Layer 17 of a small transformer language model trained on English Wikipedia (23 layers, counted from 0, width 96).
A neuron's activation on a vector x is squared ReLU(weights . x), where the dot is the dot product.

Input weights of the MLP neurons that the questions are about. A number n stands for n times 0.01.
n6: -25 -2 40 22 4 10 31 -4 56 -1 43 -35 18 10 11 -20 -61 16 -7 20 -34 -61 -14 -17 -36 1 -42 -13 -16 -7 22 -3 -29 -1 -24 -17 46 -15 31 19 2 -19 -10 13 73 35 36 -19 2 12 61 5 28 -3 -6 23 14 22 -1 36 10 -3 -23 -23 -2 8 18 -4 -47 17 15 7 -1 -1 -46 -12 -3 -14 31 -9 -5 -23 26 -24 -39 -2 25 -5 44 38 -44 21 24 43 61 -59
n14: -35 -12 -26 5 7 -33 -22 -13 27 33 19 20 14 -48 16 16 19 70 -7 38 39 -9 -26 -46 -3 7 -11 -9 27 3 -6 28 -4 -16 -3 34 -5 -13 11 37 10 -19 -13 12 1 -14 27 -21 2 -6 11 -15 20 -17 20 -28 -44 -3 -25 3 -13 45 21 59 -49 64 -26 -12 10 -52 47 -24 -37 31 -64 -4 43 29 13 44 -30 -9 29 29 28 11 24 -61 -45 -26 6 14 -23 11 59 -72
n43: -21 41 9 -84 14 64 45 -8 16 35 72 46 -20 34 -11 32 -51 -16 -10 -3 -7 29 23 -1 -16 -3 -38 5 -26 -21 -37 1 -28 23 6 0 53 -5 47 18 16 5 6 -38 19 18 45 2 -45 22 -56 48 32 44 2 -17 42 35 43 -37 11 -44 -27 18 -29 -11 -30 -3 -51 22 5 -98 0 -18 9 -23 -20 -26 -6 13 30 27 -17 -30 -44 2 -1 -32 -32 0 -24 49 -11 -10 4 0
n52: 3 -11 1 27 -24 -8 -11 43 10 -33 -11 15 23 -21 17 26 -8 11 -2 -25 -31 -44 15 -28 -10 34 -7 55 -44 -21 23 -12 21 35 10 3 -15 5 -9 36 22 -34 59 0 -45 8 25 -32 -19 -33 18 -15 29 1 4 -22 -9 11 28 -18 1 -52 13 -42 -41 -10 5 49 -23 -51 30 -46 -45 15 -14 16 -10 -42 42 -16 25 -21 52 37 7 -65 -5 -20 23 9 7 -4 45 -29 2 -18
n53: -36 6 28 -30 25 19 2 -36 -12 -18 -18 14 16 5 20 -24 14 15 64 -6 2 -17 38 16 -4 -19 -31 -17 -1 -49 31 12 14 41 -16 8 0 3 -22 -17 31 -9 23 24 4 -9 13 -9 36 -7 -15 -21 19 12 26 22 18 3 -33 15 -6 -27 -20 5 18 -15 4 3 -29 17 6 -31 -20 -25 -13 -2 -48 -9 57 12 20 -24 50 40 44 25 -19 16 27 38 -42 -34 5 9 11 -28
n62: -17 -19 9 49 40 26 -2 -64 -9 2 -37 -11 23 -7 -3 -15 -17 30 92 41 -49 2 -15 -25 -14 12 -15 -20 -6 -3 -16 6 30 30 -13 12 -52 25 3 20 -8 26 29 -9 -27 7 -11 -52 -29 -58 6 -47 -68 20 -16 -8 -29 -13 -72 12 6 2 12 38 -3 8 13 -20 29 22 -18 -28 -30 -13 32 29 1 8 -30 -27 29 18 -18 15 1 8 -2 22 19 -32 -26 21 -61 -5 7 22
n88: -35 -31 -37 25 -38 17 -12 28 -24 -31 -6 -26 56 8 1 16 47 1 -25 15 -76 -1 24 -1 17 30 -22 4 -30 56 35 17 -6 -5 38 -25 4 5 2 -26 -4 -21 1 -5 -7 -34 -6 16 -8 -38 -13 9 16 14 -1 -8 -22 -19 -43 50 -16 1 -13 18 -15 12 21 -19 -19 45 -6 23 55 4 -17 -3 15 -20 1 0 7 43 -58 -7 -4 -18 0 48 0 -8 -1 20 -13 -32 38 -17
n110: -19 -4 31 8 -28 -23 1 -34 11 -8 -3 -18 17 -26 21 5 30 8 -91 -16 1 -12 8 32 31 -26 7 7 -16 -24 -2 -22 14 -39 43 1 37 4 -50 10 16 39 13 -34 32 20 17 11 -8 -3 9 -36 35 13 -2 19 4 -19 58 -17 9 26 3 0 25 28 -3 1 -18 13 12 -34 3 26 20 5 13 -5 27 2 -7 -8 15 36 9 -7 -11 27 56 21 37 46 42 30 16 -17
n122: -42 -61 -14 17 4 11 -48 -13 -18 -18 1 20 -23 -21 20 -43 16 10 -1 -17 -22 -40 -32 -2 -20 0 -72 -18 -45 -29 33 48 4 20 -23 20 -38 26 -67 -29 4 53 -23 -43 -10 23 -18 -69 20 -15 3 -11 54 37 72 -2 -26 -33 37 11 13 18 2 -21 27 -10 -18 17 -7 5 9 -9 16 -25 -18 -8 -1 21 41 22 -41 4 -37 -25 20 5 28 38 4 -11 -8 -20 3 57 18 1
n123: -19 -17 13 -28 -24 0 -34 -13 26 -42 -30 49 23 3 11 17 23 -15 22 25 -33 30 -68 2 22 22 -24 -17 -22 3 15 10 -26 13 -10 -6 3 16 -28 19 -6 -50 15 -37 -22 -6 36 -39 -6 18 10 -24 -1 22 11 37 20 13 -55 1 19 -14 -6 -11 -47 3 1 -20 39 11 29 -38 -50 -43 -10 36 -61 -1 -6 -58 -13 -22 41 -21 -66 2 6 0 -2 33 -2 32 -42 18 1 -8
n151: 51 36 -2 8 -43 -4 -10 4 -20 6 -30 22 13 2 -5 -12 64 18 3 20 -25 -11 15 19 -21 -1 0 -16 -17 8 9 -7 6 47 -26 45 1 14 11 51 23 17 42 53 20 44 -9 85 29 -7 8 14 14 14 -13 -23 -10 20 -17 -6 -50 -15 34 18 15 -10 57 24 46 22 4 7 46 17 19 -23 -38 19 -17 45 20 0 -19 28 -17 19 44 55 9 5 33 28 -7 4 -3 -36
n161: -29 -17 -27 12 -46 6 53 -23 -40 -22 40 -10 -18 13 -14 0 6 3 -10 4 0 17 42 10 32 -46 -63 -19 -46 -50 28 24 -12 -22 17 -51 -19 -25 23 18 18 11 32 50 15 20 -11 -16 -20 -22 -15 -72 44 -21 -4 -36 -42 8 4 -10 2 2 22 15 -53 -7 3 6 10 9 -9 -54 -3 -9 -22 -37 -29 -15 35 38 -14 20 37 2 26 43 43 44 -9 20 71 -37 -3 24 6 1
n192: 12 -47 -6 -1 -27 -11 7 18 0 -37 46 33 -28 22 -34 37 32 14 -25 -2 -22 39 -20 -49 -14 4 -33 28 5 -2 -7 28 -19 13 -23 -13 13 2 19 -7 9 -15 8 -32 34 4 -10 -42 10 -17 -23 -69 1 57 -40 6 13 -11 13 -1 16 27 -6 -50 -18 -60 64 23 7 -33 23 18 14 -45 -1 25 -28 32 37 29 0 4 45 24 36 6 -27 10 56 3 -21 4 -16 -6 -25 24
n193: -24 45 -44 25 -8 8 6 -23 -9 19 -66 6 -27 -9 -33 -4 37 2 -7 -4 -37 22 -18 13 29 33 25 19 -51 55 5 -25 15 36 -41 22 36 4 -22 56 12 -4 -20 -10 -1 6 -13 32 -24 -26 -3 7 -16 -12 -28 25 27 33 22 48 24 14 -30 8 -52 26 -19 -12 39 0 49 -24 -12 19 -28 24 -15 -7 -6 -30 -10 -5 -13 2 7 14 -4 7 19 7 -39 4 -19 -5 -10 -12
n194: -19 20 -23 35 -19 5 -29 8 -4 -15 23 6 -18 39 -1 -8 -31 18 24 11 -16 0 42 9 20 -13 -5 -12 4 -1 9 -9 -12 -1 31 -2 28 -3 16 2 49 -1 -29 24 -15 2 41 -19 29 -50 -14 -50 -17 19 15 16 -13 -1 -1 -18 34 -37 -12 14 -2 -12 -30 -10 -1 34 -7 -24 -34 -34 9 11 -18 -29 -18 1 15 21 0 16 -2 20 -3 25 7 33 -7 -29 65 -12 52 6
n202: -31 2 -23 8 -20 -15 1 1 6 1 -10 -12 15 23 3 10 5 18 36 -5 -4 -12 5 -32 22 7 1 29 -31 49 -41 -18 10 4 -41 4 23 20 -15 -27 48 -18 -19 19 18 -61 4 -25 14 4 -3 -7 -1 -11 -38 -2 -36 14 -17 5 19 -16 22 12 -7 4 22 -3 -20 -3 -16 -16 38 -32 4 -7 -4 -32 5 -12 11 25 14 -24 5 -12 20 1 12 -4 3 -17 21 -21 -6 12
n208: 8 18 -22 -17 -12 -49 -14 30 34 10 -17 -14 16 31 -11 -16 -11 51 8 -18 24 -2 23 64 29 7 -27 -28 -36 -22 -37 31 23 -9 -2 16 8 -36 -19 -14 -5 -15 18 3 3 27 -13 0 7 -1 -24 -29 34 -7 43 9 10 -9 -9 12 25 -67 -24 -9 13 -21 7 56 -2 -66 -43 15 3 3 -17 -2 -6 8 29 2 -46 13 -6 16 14 -12 -32 47 -17 -43 6 -79 62 32 -6 4
n210: -1 -5 21 30 11 -13 -57 -38 10 8 35 27 -25 3 -11 -16 24 27 -8 23 20 3 -24 19 32 -13 -46 -36 15 -10 23 6 -12 61 22 10 33 -18 -43 19 -10 4 -10 62 -7 -14 6 24 -14 19 2 24 16 45 12 6 -47 10 2 -2 33 -36 -3 81 10 11 2 7 3 34 23 -34 -13 -7 5 49 -40 27 -4 28 -3 3 3 56 32 15 -25 -36 -29 -22 32 -17 27 67 10 -16
n225: 8 7 -24 27 -7 9 1 10 -14 4 9 20 0 33 -11 -39 18 31 8 -20 0 19 2 -1 6 -10 -2 20 -8 40 -31 19 -14 0 -11 24 -26 -44 -21 -1 -29 -5 14 -24 14 -11 -7 3 -29 26 -2 -4 -4 -7 -20 19 18 -30 -2 -27 -34 -25 -8 53 1 13 -1 34 29 4 -39 6 -2 7 3 17 18 2 -1 39 3 8 8 8 8 14 -42 22 33 -16 0 5 7 -38 15 -7
n238: 4 20 1 -3 38 -16 36 -51 -17 -7 8 -4 52 -43 49 -44 45 30 16 -40 -27 -4 -17 -2 6 -5 17 45 -20 -30 4 30 13 41 -10 -11 -13 14 -27 -11 -25 21 -33 4 -18 12 -21 -1 -20 -12 -13 -52 37 -20 1 -7 -7 -8 -30 -22 -3 17 19 33 -26 7 7 8 -28 -16 -21 -16 8 -17 1 7 -9 -15 29 40 27 -7 6 -5 22 -21 22 -7 -40 -32 8 1 -40 -5 -14 -34
n282: -18 73 -27 -39 66 27 -2 -2 7 13 7 25 49 -15 11 -5 -7 -52 43 -10 31 -42 26 13 -14 -6 5 -40 1 -17 -2 -8 9 -51 20 3 -11 -16 -29 28 11 7 -39 53 2 24 -7 -41 7 -15 42 -20 -10 11 -5 19 -17 -48 -8 9 -21 -11 5 -31 4 -12 25 16 -15 -68 37 -1 -28 -36 -9 43 0 17 12 4 1 9 26 25 45 -9 47 -3 44 -41 6 2 -24 -22 41 -12
n295: 25 -10 30 7 -5 37 9 19 34 -21 -22 -26 -26 -26 -7 -1 32 20 31 33 0 34 28 -22 2 59 14 51 -37 2 -5 15 9 -13 -26 -42 21 -2 21 13 4 -37 -15 9 26 -29 45 31 -15 -15 56 -25 -44 18 -7 10 -2 38 2 -13 30 12 -10 -11 -41 25 -14 -16 -33 -6 -52 -36 0 12 6 5 5 -2 -11 -61 -12 -4 -54 2 -10 -11 12 51 30 13 -25 -18 30 -10 5 11
n314: 30 -41 -4 25 -6 26 -39 -51 -2 28 25 -32 9 -11 -16 0 -14 14 23 10 -47 50 46 -3 5 68 54 13 27 35 -12 2 -10 15 -6 27 -29 1 -34 -32 -11 3 48 39 -1 -12 -7 -33 -14 -11 -36 -47 34 -16 -47 21 20 -11 43 -5 55 -18 -2 19 -3 39 -24 53 65 -3 44 10 24 20 -18 -19 -19 -14 15 3 -69 -6 -21 -21 -14 30 11 -2 4 -3 -15 1 -32 35 -11 -1
n316: -8 -28 -35 38 -5 -8 14 -52 23 1 9 35 -16 -23 -21 18 -25 -28 -16 -9 4 -32 -13 -19 20 -6 -15 -27 -46 15 -18 -17 -17 -26 -16 -23 -40 -13 5 3 -21 -3 -28 1 -38 11 24 -18 -28 -22 -6 32 -33 -5 -28 -20 41 0 -2 1 -43 -41 49 1 -11 12 -16 28 -33 37 16 46 54 -7 -34 -8 -41 -45 31 -13 25 -16 6 -3 13 -21 -7 5 -16 -34 -38 33 15 26 53 11
n319: -45 -20 71 -21 17 1 18 25 41 13 -27 38 -5 12 -2 22 27 -32 25 -18 10 48 17 -27 -12 -9 -8 15 -14 -20 3 0 5 -10 15 8 24 70 -26 19 15 26 -12 12 0 -41 47 -8 -49 -8 77 -43 57 15 14 15 -6 -29 30 -23 30 -43 -12 -32 45 16 6 34 22 -41 14 -14 38 -12 12 39 -12 -9 -17 11 -8 47 42 11 -9 2 1 -14 -15 -6 -41 2 21 -37 -8 20
n336: -37 5 12 4 -29 32 16 12 17 26 26 -1 -17 -35 33 -26 1 -68 -22 15 17 17 -1 52 3 -31 3 -8 -3 -17 -13 17 -24 -16 -5 -6 -45 -3 -29 10 7 -17 3 -20 -7 15 27 -44 4 6 -10 -20 -25 -12 -37 -9 -3 -19 13 13 65 -53 -1 -28 -6 3 18 -22 -18 0 -3 29 32 -4 -40 6 13 19 29 -14 7 -3 7 -14 -19 25 -9 -10 -27 10 -17 -20 -46 -10 15 12
n342: 33 -11 2 29 -16 43 18 2 -41 -20 -5 -9 1 11 -67 14 -23 2 4 -24 15 -23 9 -20 -21 -5 42 12 -2 -47 27 53 -33 2 -33 -37 -10 -36 -16 34 38 -38 42 -55 25 37 26 12 -32 -19 -27 17 1 35 -65 -21 -18 7 8 14 47 -3 10 -11 34 12 18 44 -23 -41 -2 -16 -25 7 -19 23 -22 14 12 12 -3 -2 27 -6 -51 4 -1 -1 13 5 21 17 -20 -37 -40 -14
n381: -82 33 57 5 -40 8 -35 -17 -1 35 -4 -10 32 25 -19 24 22 -51 17 8 2 -1 2 52 23 28 34 9 -33 -11 -13 15 12 -3 -6 7 37 3 -5 29 -18 -40 4 42 -53 -24 2 -36 3 23 -9 -17 8 -8 52 -26 18 17 -46 15 8 -8 10 -47 -17 -35 29 63 4 -7 -34 -9 -39 -77 20 -13 -31 13 6 11 15 -10 -6 -8 20 33 0 -26 35 -14 -15 -20 -6 9 -20 40

Each question shows a token from some text and the vector x that enters the MLP there. A number n stands for n times 0.054.

"i": -18 -21 -1 -19 -34 -1 2 5 -9 -7 -21 4 -12 1 5 16 -10 0 -19 30 -5 -14 -11 19 -31 19 14 -8 -9 1 11 -16 2 -3 -6 -35 -10 -6 6 -28 -44 -16 -3 18 2 -37 -10 17 8 11 -20 -14 -10 -14 34 1 0 18 -6 8 -2 27 -1 15 46 -25 9 -56 -2 11 -17 9 -19 -19 22 29 20 -7 -10 0 9 8 14 -12 0 -5 21 -46 -30 4 34 -3 21 4 4 24
The two highest activations, in order: n381, n88

"13": 25 -19 -21 -13 -36 -8 -6 2 -28 2 -34 -27 -7 -22 24 8 -13 14 -33 2 9 -21 13 -2 -22 25 -1 0 -2 14 21 -23 7 -20 28 -4 13 23 16 -32 -26 5 7 10 9 -37 -18 -4 18 9 -4 19 -13 -5 17 10 -9 27 7 26 -28 39 -8 14 21 -3 10 -5 -1 -17 -47 16 -22 5 -16 -16 -3 -20 -23 -2 27 -7 23 -24 -6 -2 0 -18 -8 6 41 -1 15 -8 -5 23
Which neuron fires most, and how strongly? n88, at about 7.5

"uring": 13 -17 -11 11 -34 -2 8 7 -10 -3 -34 -12 -24 -17 28 -1 -25 5 -3 10 -7 -12 8 -10 -35 -3 12 14 38 -25 4 -19 13 32 6 -2 -1 -25 10 -8 -57 -24 1 37 -4 7 -3 0 -4 21 -5 9 -17 -30 14 -6 -7 23 31 22 -10 28 -26 36 6 -21 -17 -24 0 -10 -19 -12 -14 21 -5 -12 -12 8 5 9 -1 -5 38 -5 3 -2 -17 -42 23 3 -6 3 -15 -21 23 1
Which neuron fires most, and how strongly? n14, at about 13

"us": 9 -5 -6 -33 -24 -13 6 30 5 34 -24 10 -5 -47 -9 3 -16 -13 -6 -25 39 -33 -11 11 -4 23 0 -15 35 6 15 17 15 5 -14 0 -32 -13 -5 -7 -4 15 -38 22 28 -9 -1 3 -1 23 -8 -5 -16 -13 -12 -8 4 6 20 16 -11 21 -25 8 0 -14 -1 -41 5 -13 -7 22 -24 -6 -17 25 6 -10 15 -8 2 -14 22 -46 -7 21 15 -1 1 22 -45 -20 -10 -20 6 -2
Which three neurons fire most, strongest first? n336, n282, n14

"f": 25 -1 9 -6 -13 -33 22 7 20 1 -6 -9 -44 23 28 9 -29 14 -11 15 3 -18 -35 -6 16 -9 4 1 -5 -15 4 6 28 -19 -1 2 -17 -3 8 -30 -6 52 -1 31 26 -32 -14 -5 25 -8 -14 -12 20 -42 -2 -4 11 15 -1 -19 -22 16 0 11 33 1 -6 -25 -21 -9 -21 -4 -2 -23 -6 -25 -15 -30 -22 -10 12 1 22 4 9 6 0 -31 4 6 15 -13 37 2 -31 10
Which three neurons fire most, strongest first? n202, n161, n208

" New": 16 3 9 -40 -20 -19 11 1 -5 14 -15 24 1 -20 34 -4 -22 -1 22 0 -16 -21 13 -5 -23 -38 7 -10 10 -13 10 -4 21 15 2 -15 -14 -29 -2 -1 -41 11 -3 0 15 -13 -10 4 17 4 28 7 -6 -30 4 31 5 6 13 28 -37 -2 -1 21 31 -5 16 -27 -16 -7 -30 24 -26 11 31 14 13 -18 -27 0 28 -9 2 19 21 -2 -23 -25 -12 26 33 -2 -5 -16 21 23
The two highest activations, in order: n282, n53

" Gen": 11 4 -3 -13 -22 30 7 19 -1 40 -36 -16 -7 -14 2 1 6 1 12 12 7 -32 -4 25 9 -31 14 0 0 -7 30 -25 11 20 -3 -35 -34 -22 -13 -17 -28 6 -11 -12 -16 -17 6 -12 3 12 0 -5 -10 -37 6 -3 17 2 19 16 -7 4 -16 16 48 -1 -14 -41 -21 -16 -52 14 5 7 -4 -2 -24 10 -19 6 21 -8 -8 -10 20 10 -1 -36 -15 28 6 0 1 -32 -9 15
The neuron with the highest activation: n336

"ction": 13 -3 23 -20 -30 -3 3 -9 16 -20 -13 22 -24 3 33 22 -2 -8 -22 21 -6 -4 2 5 -22 17 18 -33 34 -12 19 -22 29 10 -12 -1 15 21 3 1 -39 -29 -38 -2 -32 -14 -22 16 4 -12 -18 -11 -17 -35 18 17 -6 13 18 33 -3 9 -19 0 31 -21 8 -28 -3 -22 -4 -7 -37 -9 -7 -12 9 -34 1 -10 -15 1 47 -19 -1 17 8 -20 10 -1 -1 -6 1 -3 9 -2
Which three neurons fire most, strongest first? n123, n381, n53

" W": 36 3 -30 -21 -2 -13 16 18 11 20 -7 -5 -22 -28 21 19 -23 -8 -5 -4 -5 -15 -11 22 -13 11 29 -29 21 -26 10 -16 21 -20 9 -15 -17 -13 1 -12 -2 32 -6 18 4 -25 -6 19 -5 15 12 12 -12 -40 27 1 16 8 2 17 -21 19 -4 26 45 4 19 -30 8 -57 -3 1 -7 -3 7 1 -3 -28 14 -5 -5 -7 6 -18 8 18 10 -4 16 10 39 35 23 -2 -7 18
Which neuron fires most, and how strongly? n282, at about 13

",": 8 15 5 -16 -52 -1 9 3 -18 -18 -43 8 -41 3 16 21 -22 8 -21 -6 -1 17 24 -15 -8 8 15 21 52 13 5 -6 20 21 -16 -15 -22 -22 -21 -28 -48 38 -16 34 -23 -7 5 -4 5 1 -6 10 -1 -35 7 4 -9 -4 27 -21 -18 25 -16 2 16 1 -14 -25 22 -12 8 17 -20 18 -2 -23 10 -12 9 6 -11 -9 13 -10 -8 2 5 -12 -2 6 -12 -6 26 -6 -4 11
The neuron with the highest activation: n314

" the": 0 -21 15 -32 -19 -14 20 34 -9 10 -31 -7 -17 25 18 2 -4 8 -2 6 -5 -23 -31 -1 -12 -10 11 -15 28 -33 -2 -21 17 1 -10 -30 1 -39 -17 -15 -51 7 -17 27 6 -15 1 8 -6 -8 -13 3 -17 -12 7 6 0 -13 24 11 0 -4 -6 23 33 -2 17 -11 -23 6 -23 22 -15 7 -29 -10 8 -1 -4 3 53 4 -7 -14 3 5 0 -40 -5 6 11 13 48 -20 13 20
The neuron with the highest activation: n6

"'": 4 -32 -7 0 -42 -15 5 7 0 7 -39 14 -5 -8 14 -5 -13 -18 -23 31 -2 -11 -14 15 -31 -7 18 -1 30 -5 -8 -32 -8 21 -3 -22 -5 -29 -22 -3 -42 17 -17 3 -11 -35 -5 14 -8 3 17 -1 -42 0 9 14 -2 -19 32 15 14 19 -23 8 13 11 -2 -29 -16 -11 -11 9 -29 17 2 -20 -3 9 3 -2 22 3 45 13 -8 11 -3 -33 0 2 34 19 38 2 12 8
The neuron with the highest activation: n110

" he": 13 -1 -11 -21 -26 4 -6 24 -9 -4 1 -7 -11 19 8 22 -19 -1 -14 4 -13 24 -9 11 -30 3 -9 -8 46 -14 10 3 29 34 -5 -10 -23 -15 -14 -15 -28 36 -11 8 -7 -40 -10 -11 -3 12 -1 5 -28 -37 -18 13 20 -12 -9 1 -6 15 -2 37 17 8 -14 -5 5 -32 -30 8 -13 -17 7 -4 22 -1 -10 -12 5 -8 19 -16 12 36 -18 -50 -22 -6 19 4 42 -4 -7 30
The neuron with the highest activation: n225

"m": 35 6 7 -23 -32 15 -11 30 8 4 -24 -3 -8 10 8 22 9 -2 -3 -8 0 3 -16 1 -13 -12 11 4 16 10 -15 -1 15 10 -24 -35 -25 4 17 -40 -12 14 -35 24 14 -29 -32 21 -8 3 0 -5 -14 -28 10 16 -9 14 14 33 1 18 -20 4 15 1 16 -49 15 -21 8 -18 -25 1 -13 -11 -10 -37 -21 -24 25 -7 18 11 26 -21 -1 -11 -5 14 -6 -25 33 -27 20 -10
The neuron with the highest activation: n295

".\n\n": 12 -11 18 -32 -13 6 3 9 -40 -16 -24 2 -4 -2 21 26 -18 -13 4 26 -23 -6 -22 -12 -20 15 1 11 30 5 -4 -25 20 21 -15 -14 -13 -27 -6 -39 -18 12 -15 13 -5 -1 2 -4 6 40 -21 -1 -2 -32 9 5 5 14 35 -22 -39 20 -1 0 20 -1 12 -21 4 -49 3 26 -9 18 -7 -11 -7 0 -23 25 -3 -13 -4 -27 10 38 -19 -24 -17 -4 -12 1 32 8 6 16
The neuron with the highest activation: n314

"ob": 24 -16 -10 -7 -22 -23 -4 -1 25 24 14 13 -10 -1 9 2 -27 -12 -11 -37 0 -7 12 -1 5 0 -1 -10 13 -24 7 -11 11 -8 -20 -17 -39 -29 -11 -3 -40 19 -8 22 18 16 -19 -14 -19 -1 -2 -4 -3 -1 28 14 10 18 -18 19 -36 -1 -29 14 66 -17 13 -34 -2 -18 -25 1 -12 -14 -1 5 -12 -15 8 -15 9 17 32 -27 8 14 -4 32 -9 -11 -21 -25 8 -26 -18 5
The neuron with the highest activation: n208

"n": 10 -6 10 -1 -53 -6 -26 23 1 8 12 -14 -43 -22 13 12 26 7 -4 13 7 -27 -28 1 -34 -12 21 -25 12 15 23 -15 24 16 5 -19 -9 15 6 -11 -24 29 -2 13 5 -15 -9 17 19 10 -17 6 17 -20 0 9 -8 -6 -21 9 -37 3 -4 31 52 -1 18 -24 2 11 -45 5 -28 -16 15 25 4 -18 -5 -21 3 5 5 -8 7 0 -3 4 1 -8 -2 12 5 -24 -41 7
The neuron with the highest activation: n151

" to": -1 -14 -6 -6 -31 2 -15 -15 -14 -3 -22 -15 -3 8 15 6 -13 -6 -18 30 -16 5 6 -5 -21 2 2 9 46 -10 0 -15 28 28 -46 -12 -9 -14 10 -23 -45 19 6 11 0 -8 -1 19 4 -44 -18 7 -44 -16 10 11 -8 24 38 0 1 18 -13 18 32 3 -16 -23 -29 -28 -3 -1 -23 8 -10 -19 -26 6 -2 0 23 -16 33 -31 9 16 -12 -8 7 -2 0 18 4 -14 -6 28
Which neuron fires most, and how strongly? n62, at about 3.7

"estern": 19 -18 9 -9 -12 -16 18 -6 -9 -17 -10 15 -4 -12 23 6 -2 -2 -17 -2 -27 -14 23 -2 -11 -6 1 -15 -24 -30 13 -8 10 39 21 -11 -25 -5 31 -33 -68 -2 -3 -2 7 -35 -23 8 21 19 19 -26 21 -14 18 1 -16 19 3 17 -17 30 11 20 38 1 1 -41 -15 9 -17 17 -16 -1 2 4 17 -13 15 -3 22 -14 8 -10 23 -3 -10 -32 -7 12 8 -9 29 -1 -4 19
Which neuron fires most, and how strongly? n238, at about 14

"s": 3 -17 5 -1 -24 -27 2 -8 -13 -21 -24 32 -28 -18 19 18 -26 -7 3 5 3 -11 9 22 -36 1 21 -22 9 -15 0 -1 29 16 -12 -37 -2 22 -8 -14 -40 -20 -17 20 -39 -13 -22 28 -3 19 -24 11 -1 -22 -7 5 11 5 8 23 -10 33 3 16 46 -18 6 -21 -4 -5 -18 3 -15 -1 2 -1 -18 -24 -24 -7 8 15 12 2 4 5 -1 -35 7 38 15 17 26 -1 -24 19
Which neuron fires most, and how strongly? n381, at about 2.1

"aining": -10 -22 -13 -11 -17 -9 16 12 -27 -20 -41 0 -25 -13 20 14 -23 -10 -27 25 -12 -15 -14 -7 -22 -3 3 1 26 -21 19 -26 16 32 24 9 -1 15 27 -14 -34 -19 -23 6 -18 -7 -1 24 9 -18 -6 7 -35 -38 6 3 13 2 28 21 -4 21 -15 12 22 -3 -7 -18 -35 -19 -29 -9 0 5 3 -6 -34 -29 -1 -12 -10 -8 38 -18 -8 7 -9 -41 7 -12 -11 1 -10 -14 17 -4
The two highest activations, in order: n316, n52

"h": -8 -5 -20 6 -26 -11 8 25 -15 15 9 14 -25 10 -6 -1 -22 -30 -37 18 5 -18 -10 13 8 -3 -15 0 3 -36 -15 2 -17 14 -7 0 -18 -12 -9 -14 -9 0 15 26 10 -34 -34 11 19 14 3 -44 21 -10 11 -10 8 4 -8 12 -9 18 -9 3 70 11 15 -19 7 16 -23 -5 -28 6 27 -19 -6 35 -19 -23 8 20 4 -6 0 22 12 -15 9 20 22 -20 19 -23 -16 29
The two highest activations, in order: n161, n381

"for": 43 -26 -6 -10 -30 -15 -1 15 7 8 -22 10 -43 6 18 13 -10 8 11 17 -4 -6 -17 -7 -22 -7 6 10 14 11 -1 -2 16 6 -5 4 -5 14 10 -21 -16 24 -26 -7 20 -17 -28 -22 13 -4 7 -13 2 -49 -12 12 -19 24 0 37 -16 22 -5 19 -5 -26 27 -46 4 -4 -18 4 -19 -3 -39 27 -25 -32 14 -17 21 2 -3 -9 34 -13 7 -21 5 8 -17 -9 -18 3 -2 32
The neuron with the highest activation: n192

" by": 3 7 -6 2 -28 4 -12 -25 -9 -5 -32 -18 -14 3 1 24 -17 -1 -27 21 -1 -20 -2 4 -20 -17 38 4 40 -15 -5 -17 12 27 -11 -19 -7 -31 -15 -24 -58 -8 5 36 14 -22 3 4 12 12 -13 -5 -12 -3 7 -7 0 17 43 9 -4 12 -15 25 15 -8 -12 -46 1 -27 -35 -11 -23 9 4 -22 -23 8 0 -7 17 0 21 -1 6 -2 -6 -41 11 -5 2 1 7 -7 4 32
The neuron with the highest activation: n210

"ks": -2 -12 2 -16 -28 -23 -19 -7 -5 -19 -11 21 -35 -23 18 2 -26 -22 -7 20 -8 0 -14 19 -28 7 -1 -11 10 -18 10 -11 26 6 -11 -4 0 4 -17 -17 -43 13 -18 15 -18 -30 -12 36 2 8 -3 -10 31 -26 0 -3 4 -9 -7 10 -13 23 10 30 65 -7 17 -18 -9 -5 -29 3 -14 -9 4 17 -22 -19 -8 -4 8 9 29 -24 -4 27 2 -26 -34 16 27 -3 29 -11 -10 8
The neuron with the highest activation: n210

"ab": 15 -21 14 -37 -10 -35 29 27 -5 4 14 3 -27 -12 39 -8 2 -9 -24 8 -19 -21 4 22 13 -6 5 -32 20 5 -15 -4 -2 2 -11 -23 -28 -5 32 -32 -18 13 -12 12 -11 2 -26 3 -14 -9 6 -17 6 4 15 -3 8 -5 -7 23 -32 10 -10 21 51 -26 29 -31 7 -3 -23 19 -28 -8 7 -3 15 -25 -8 -10 1 34 34 10 14 18 9 -8 -14 15 5 0 2 -27 -10 26
The neuron with the highest activation: n161

"il": 15 -9 12 8 -22 -15 -1 -6 4 -7 -31 25 -27 -11 4 23 -24 -4 -9 5 -16 -7 -32 -2 -51 14 -1 -30 20 -1 17 -25 16 12 2 6 -12 -12 14 -28 -42 -13 -35 -5 16 8 -7 11 -12 3 14 -22 -24 6 -11 29 6 7 10 40 -7 26 -18 19 36 -12 11 -26 -24 -23 -32 -12 -17 -33 11 -10 19 -15 1 -22 2 -2 19 -19 5 9 13 -4 -18 32 -13 -1 14 -23 0 11
The neuron with the highest activation: n6

"echn": 25 0 14 -8 -4 16 -4 20 -16 22 -1 24 -11 -7 27 -3 -14 -9 -4 -7 -9 -12 -37 13 -7 2 1 -15 17 -20 41 -8 -2 11 -12 -18 -17 -12 22 -36 -20 15 -20 25 -8 -23 -11 -5 -25 5 1 2 -9 -42 3 27 25 -12 29 31 -7 8 0 25 50 -12 13 -31 0 -5 -42 18 13 6 -16 19 -5 -33 -17 1 0 -11 8 -8 25 -30 -6 -16 19 -3 15 -11 -7 -28 -27 13
The two highest activations, in order: n238, n225

"ing": -5 1 8 -2 -46 -21 -3 2 -1 -25 -24 29 -10 -6 22 18 -24 -10 -15 -1 -6 -7 -16 11 -29 -14 16 -30 -8 -20 -3 -12 23 4 -12 -27 -14 30 3 -24 -67 -22 -9 1 -21 -11 -12 0 7 1 -25 5 -18 -19 8 5 15 -2 18 22 -15 12 -5 10 31 -16 4 -40 -18 -2 -24 -9 -13 -15 6 -18 -3 -27 -1 18 -6 -10 26 0 5 -10 -12 -60 -13 -5 -3 6 12 -18 -8 5
The neuron with the highest activation: n316

" S": 12 18 -25 -11 -16 -9 15 -1 -3 11 1 -6 -39 -10 -4 -8 -6 -29 11 -7 -19 -18 -11 10 -9 -5 -1 -3 12 -9 -1 -19 6 6 -13 -13 -18 -2 -1 -7 -16 11 -1 17 12 -39 -10 16 3 5 7 -1 -5 -44 32 4 -3 -2 25 23 -12 47 -25 8 57 -13 6 -21 -11 -77 -7 0 -12 3 9 3 -25 -2 -25 -9 16 5 -14 -4 18 38 11 -24 -4 26 7 10 1 -6 -16 11
The neuron with the highest activation: n282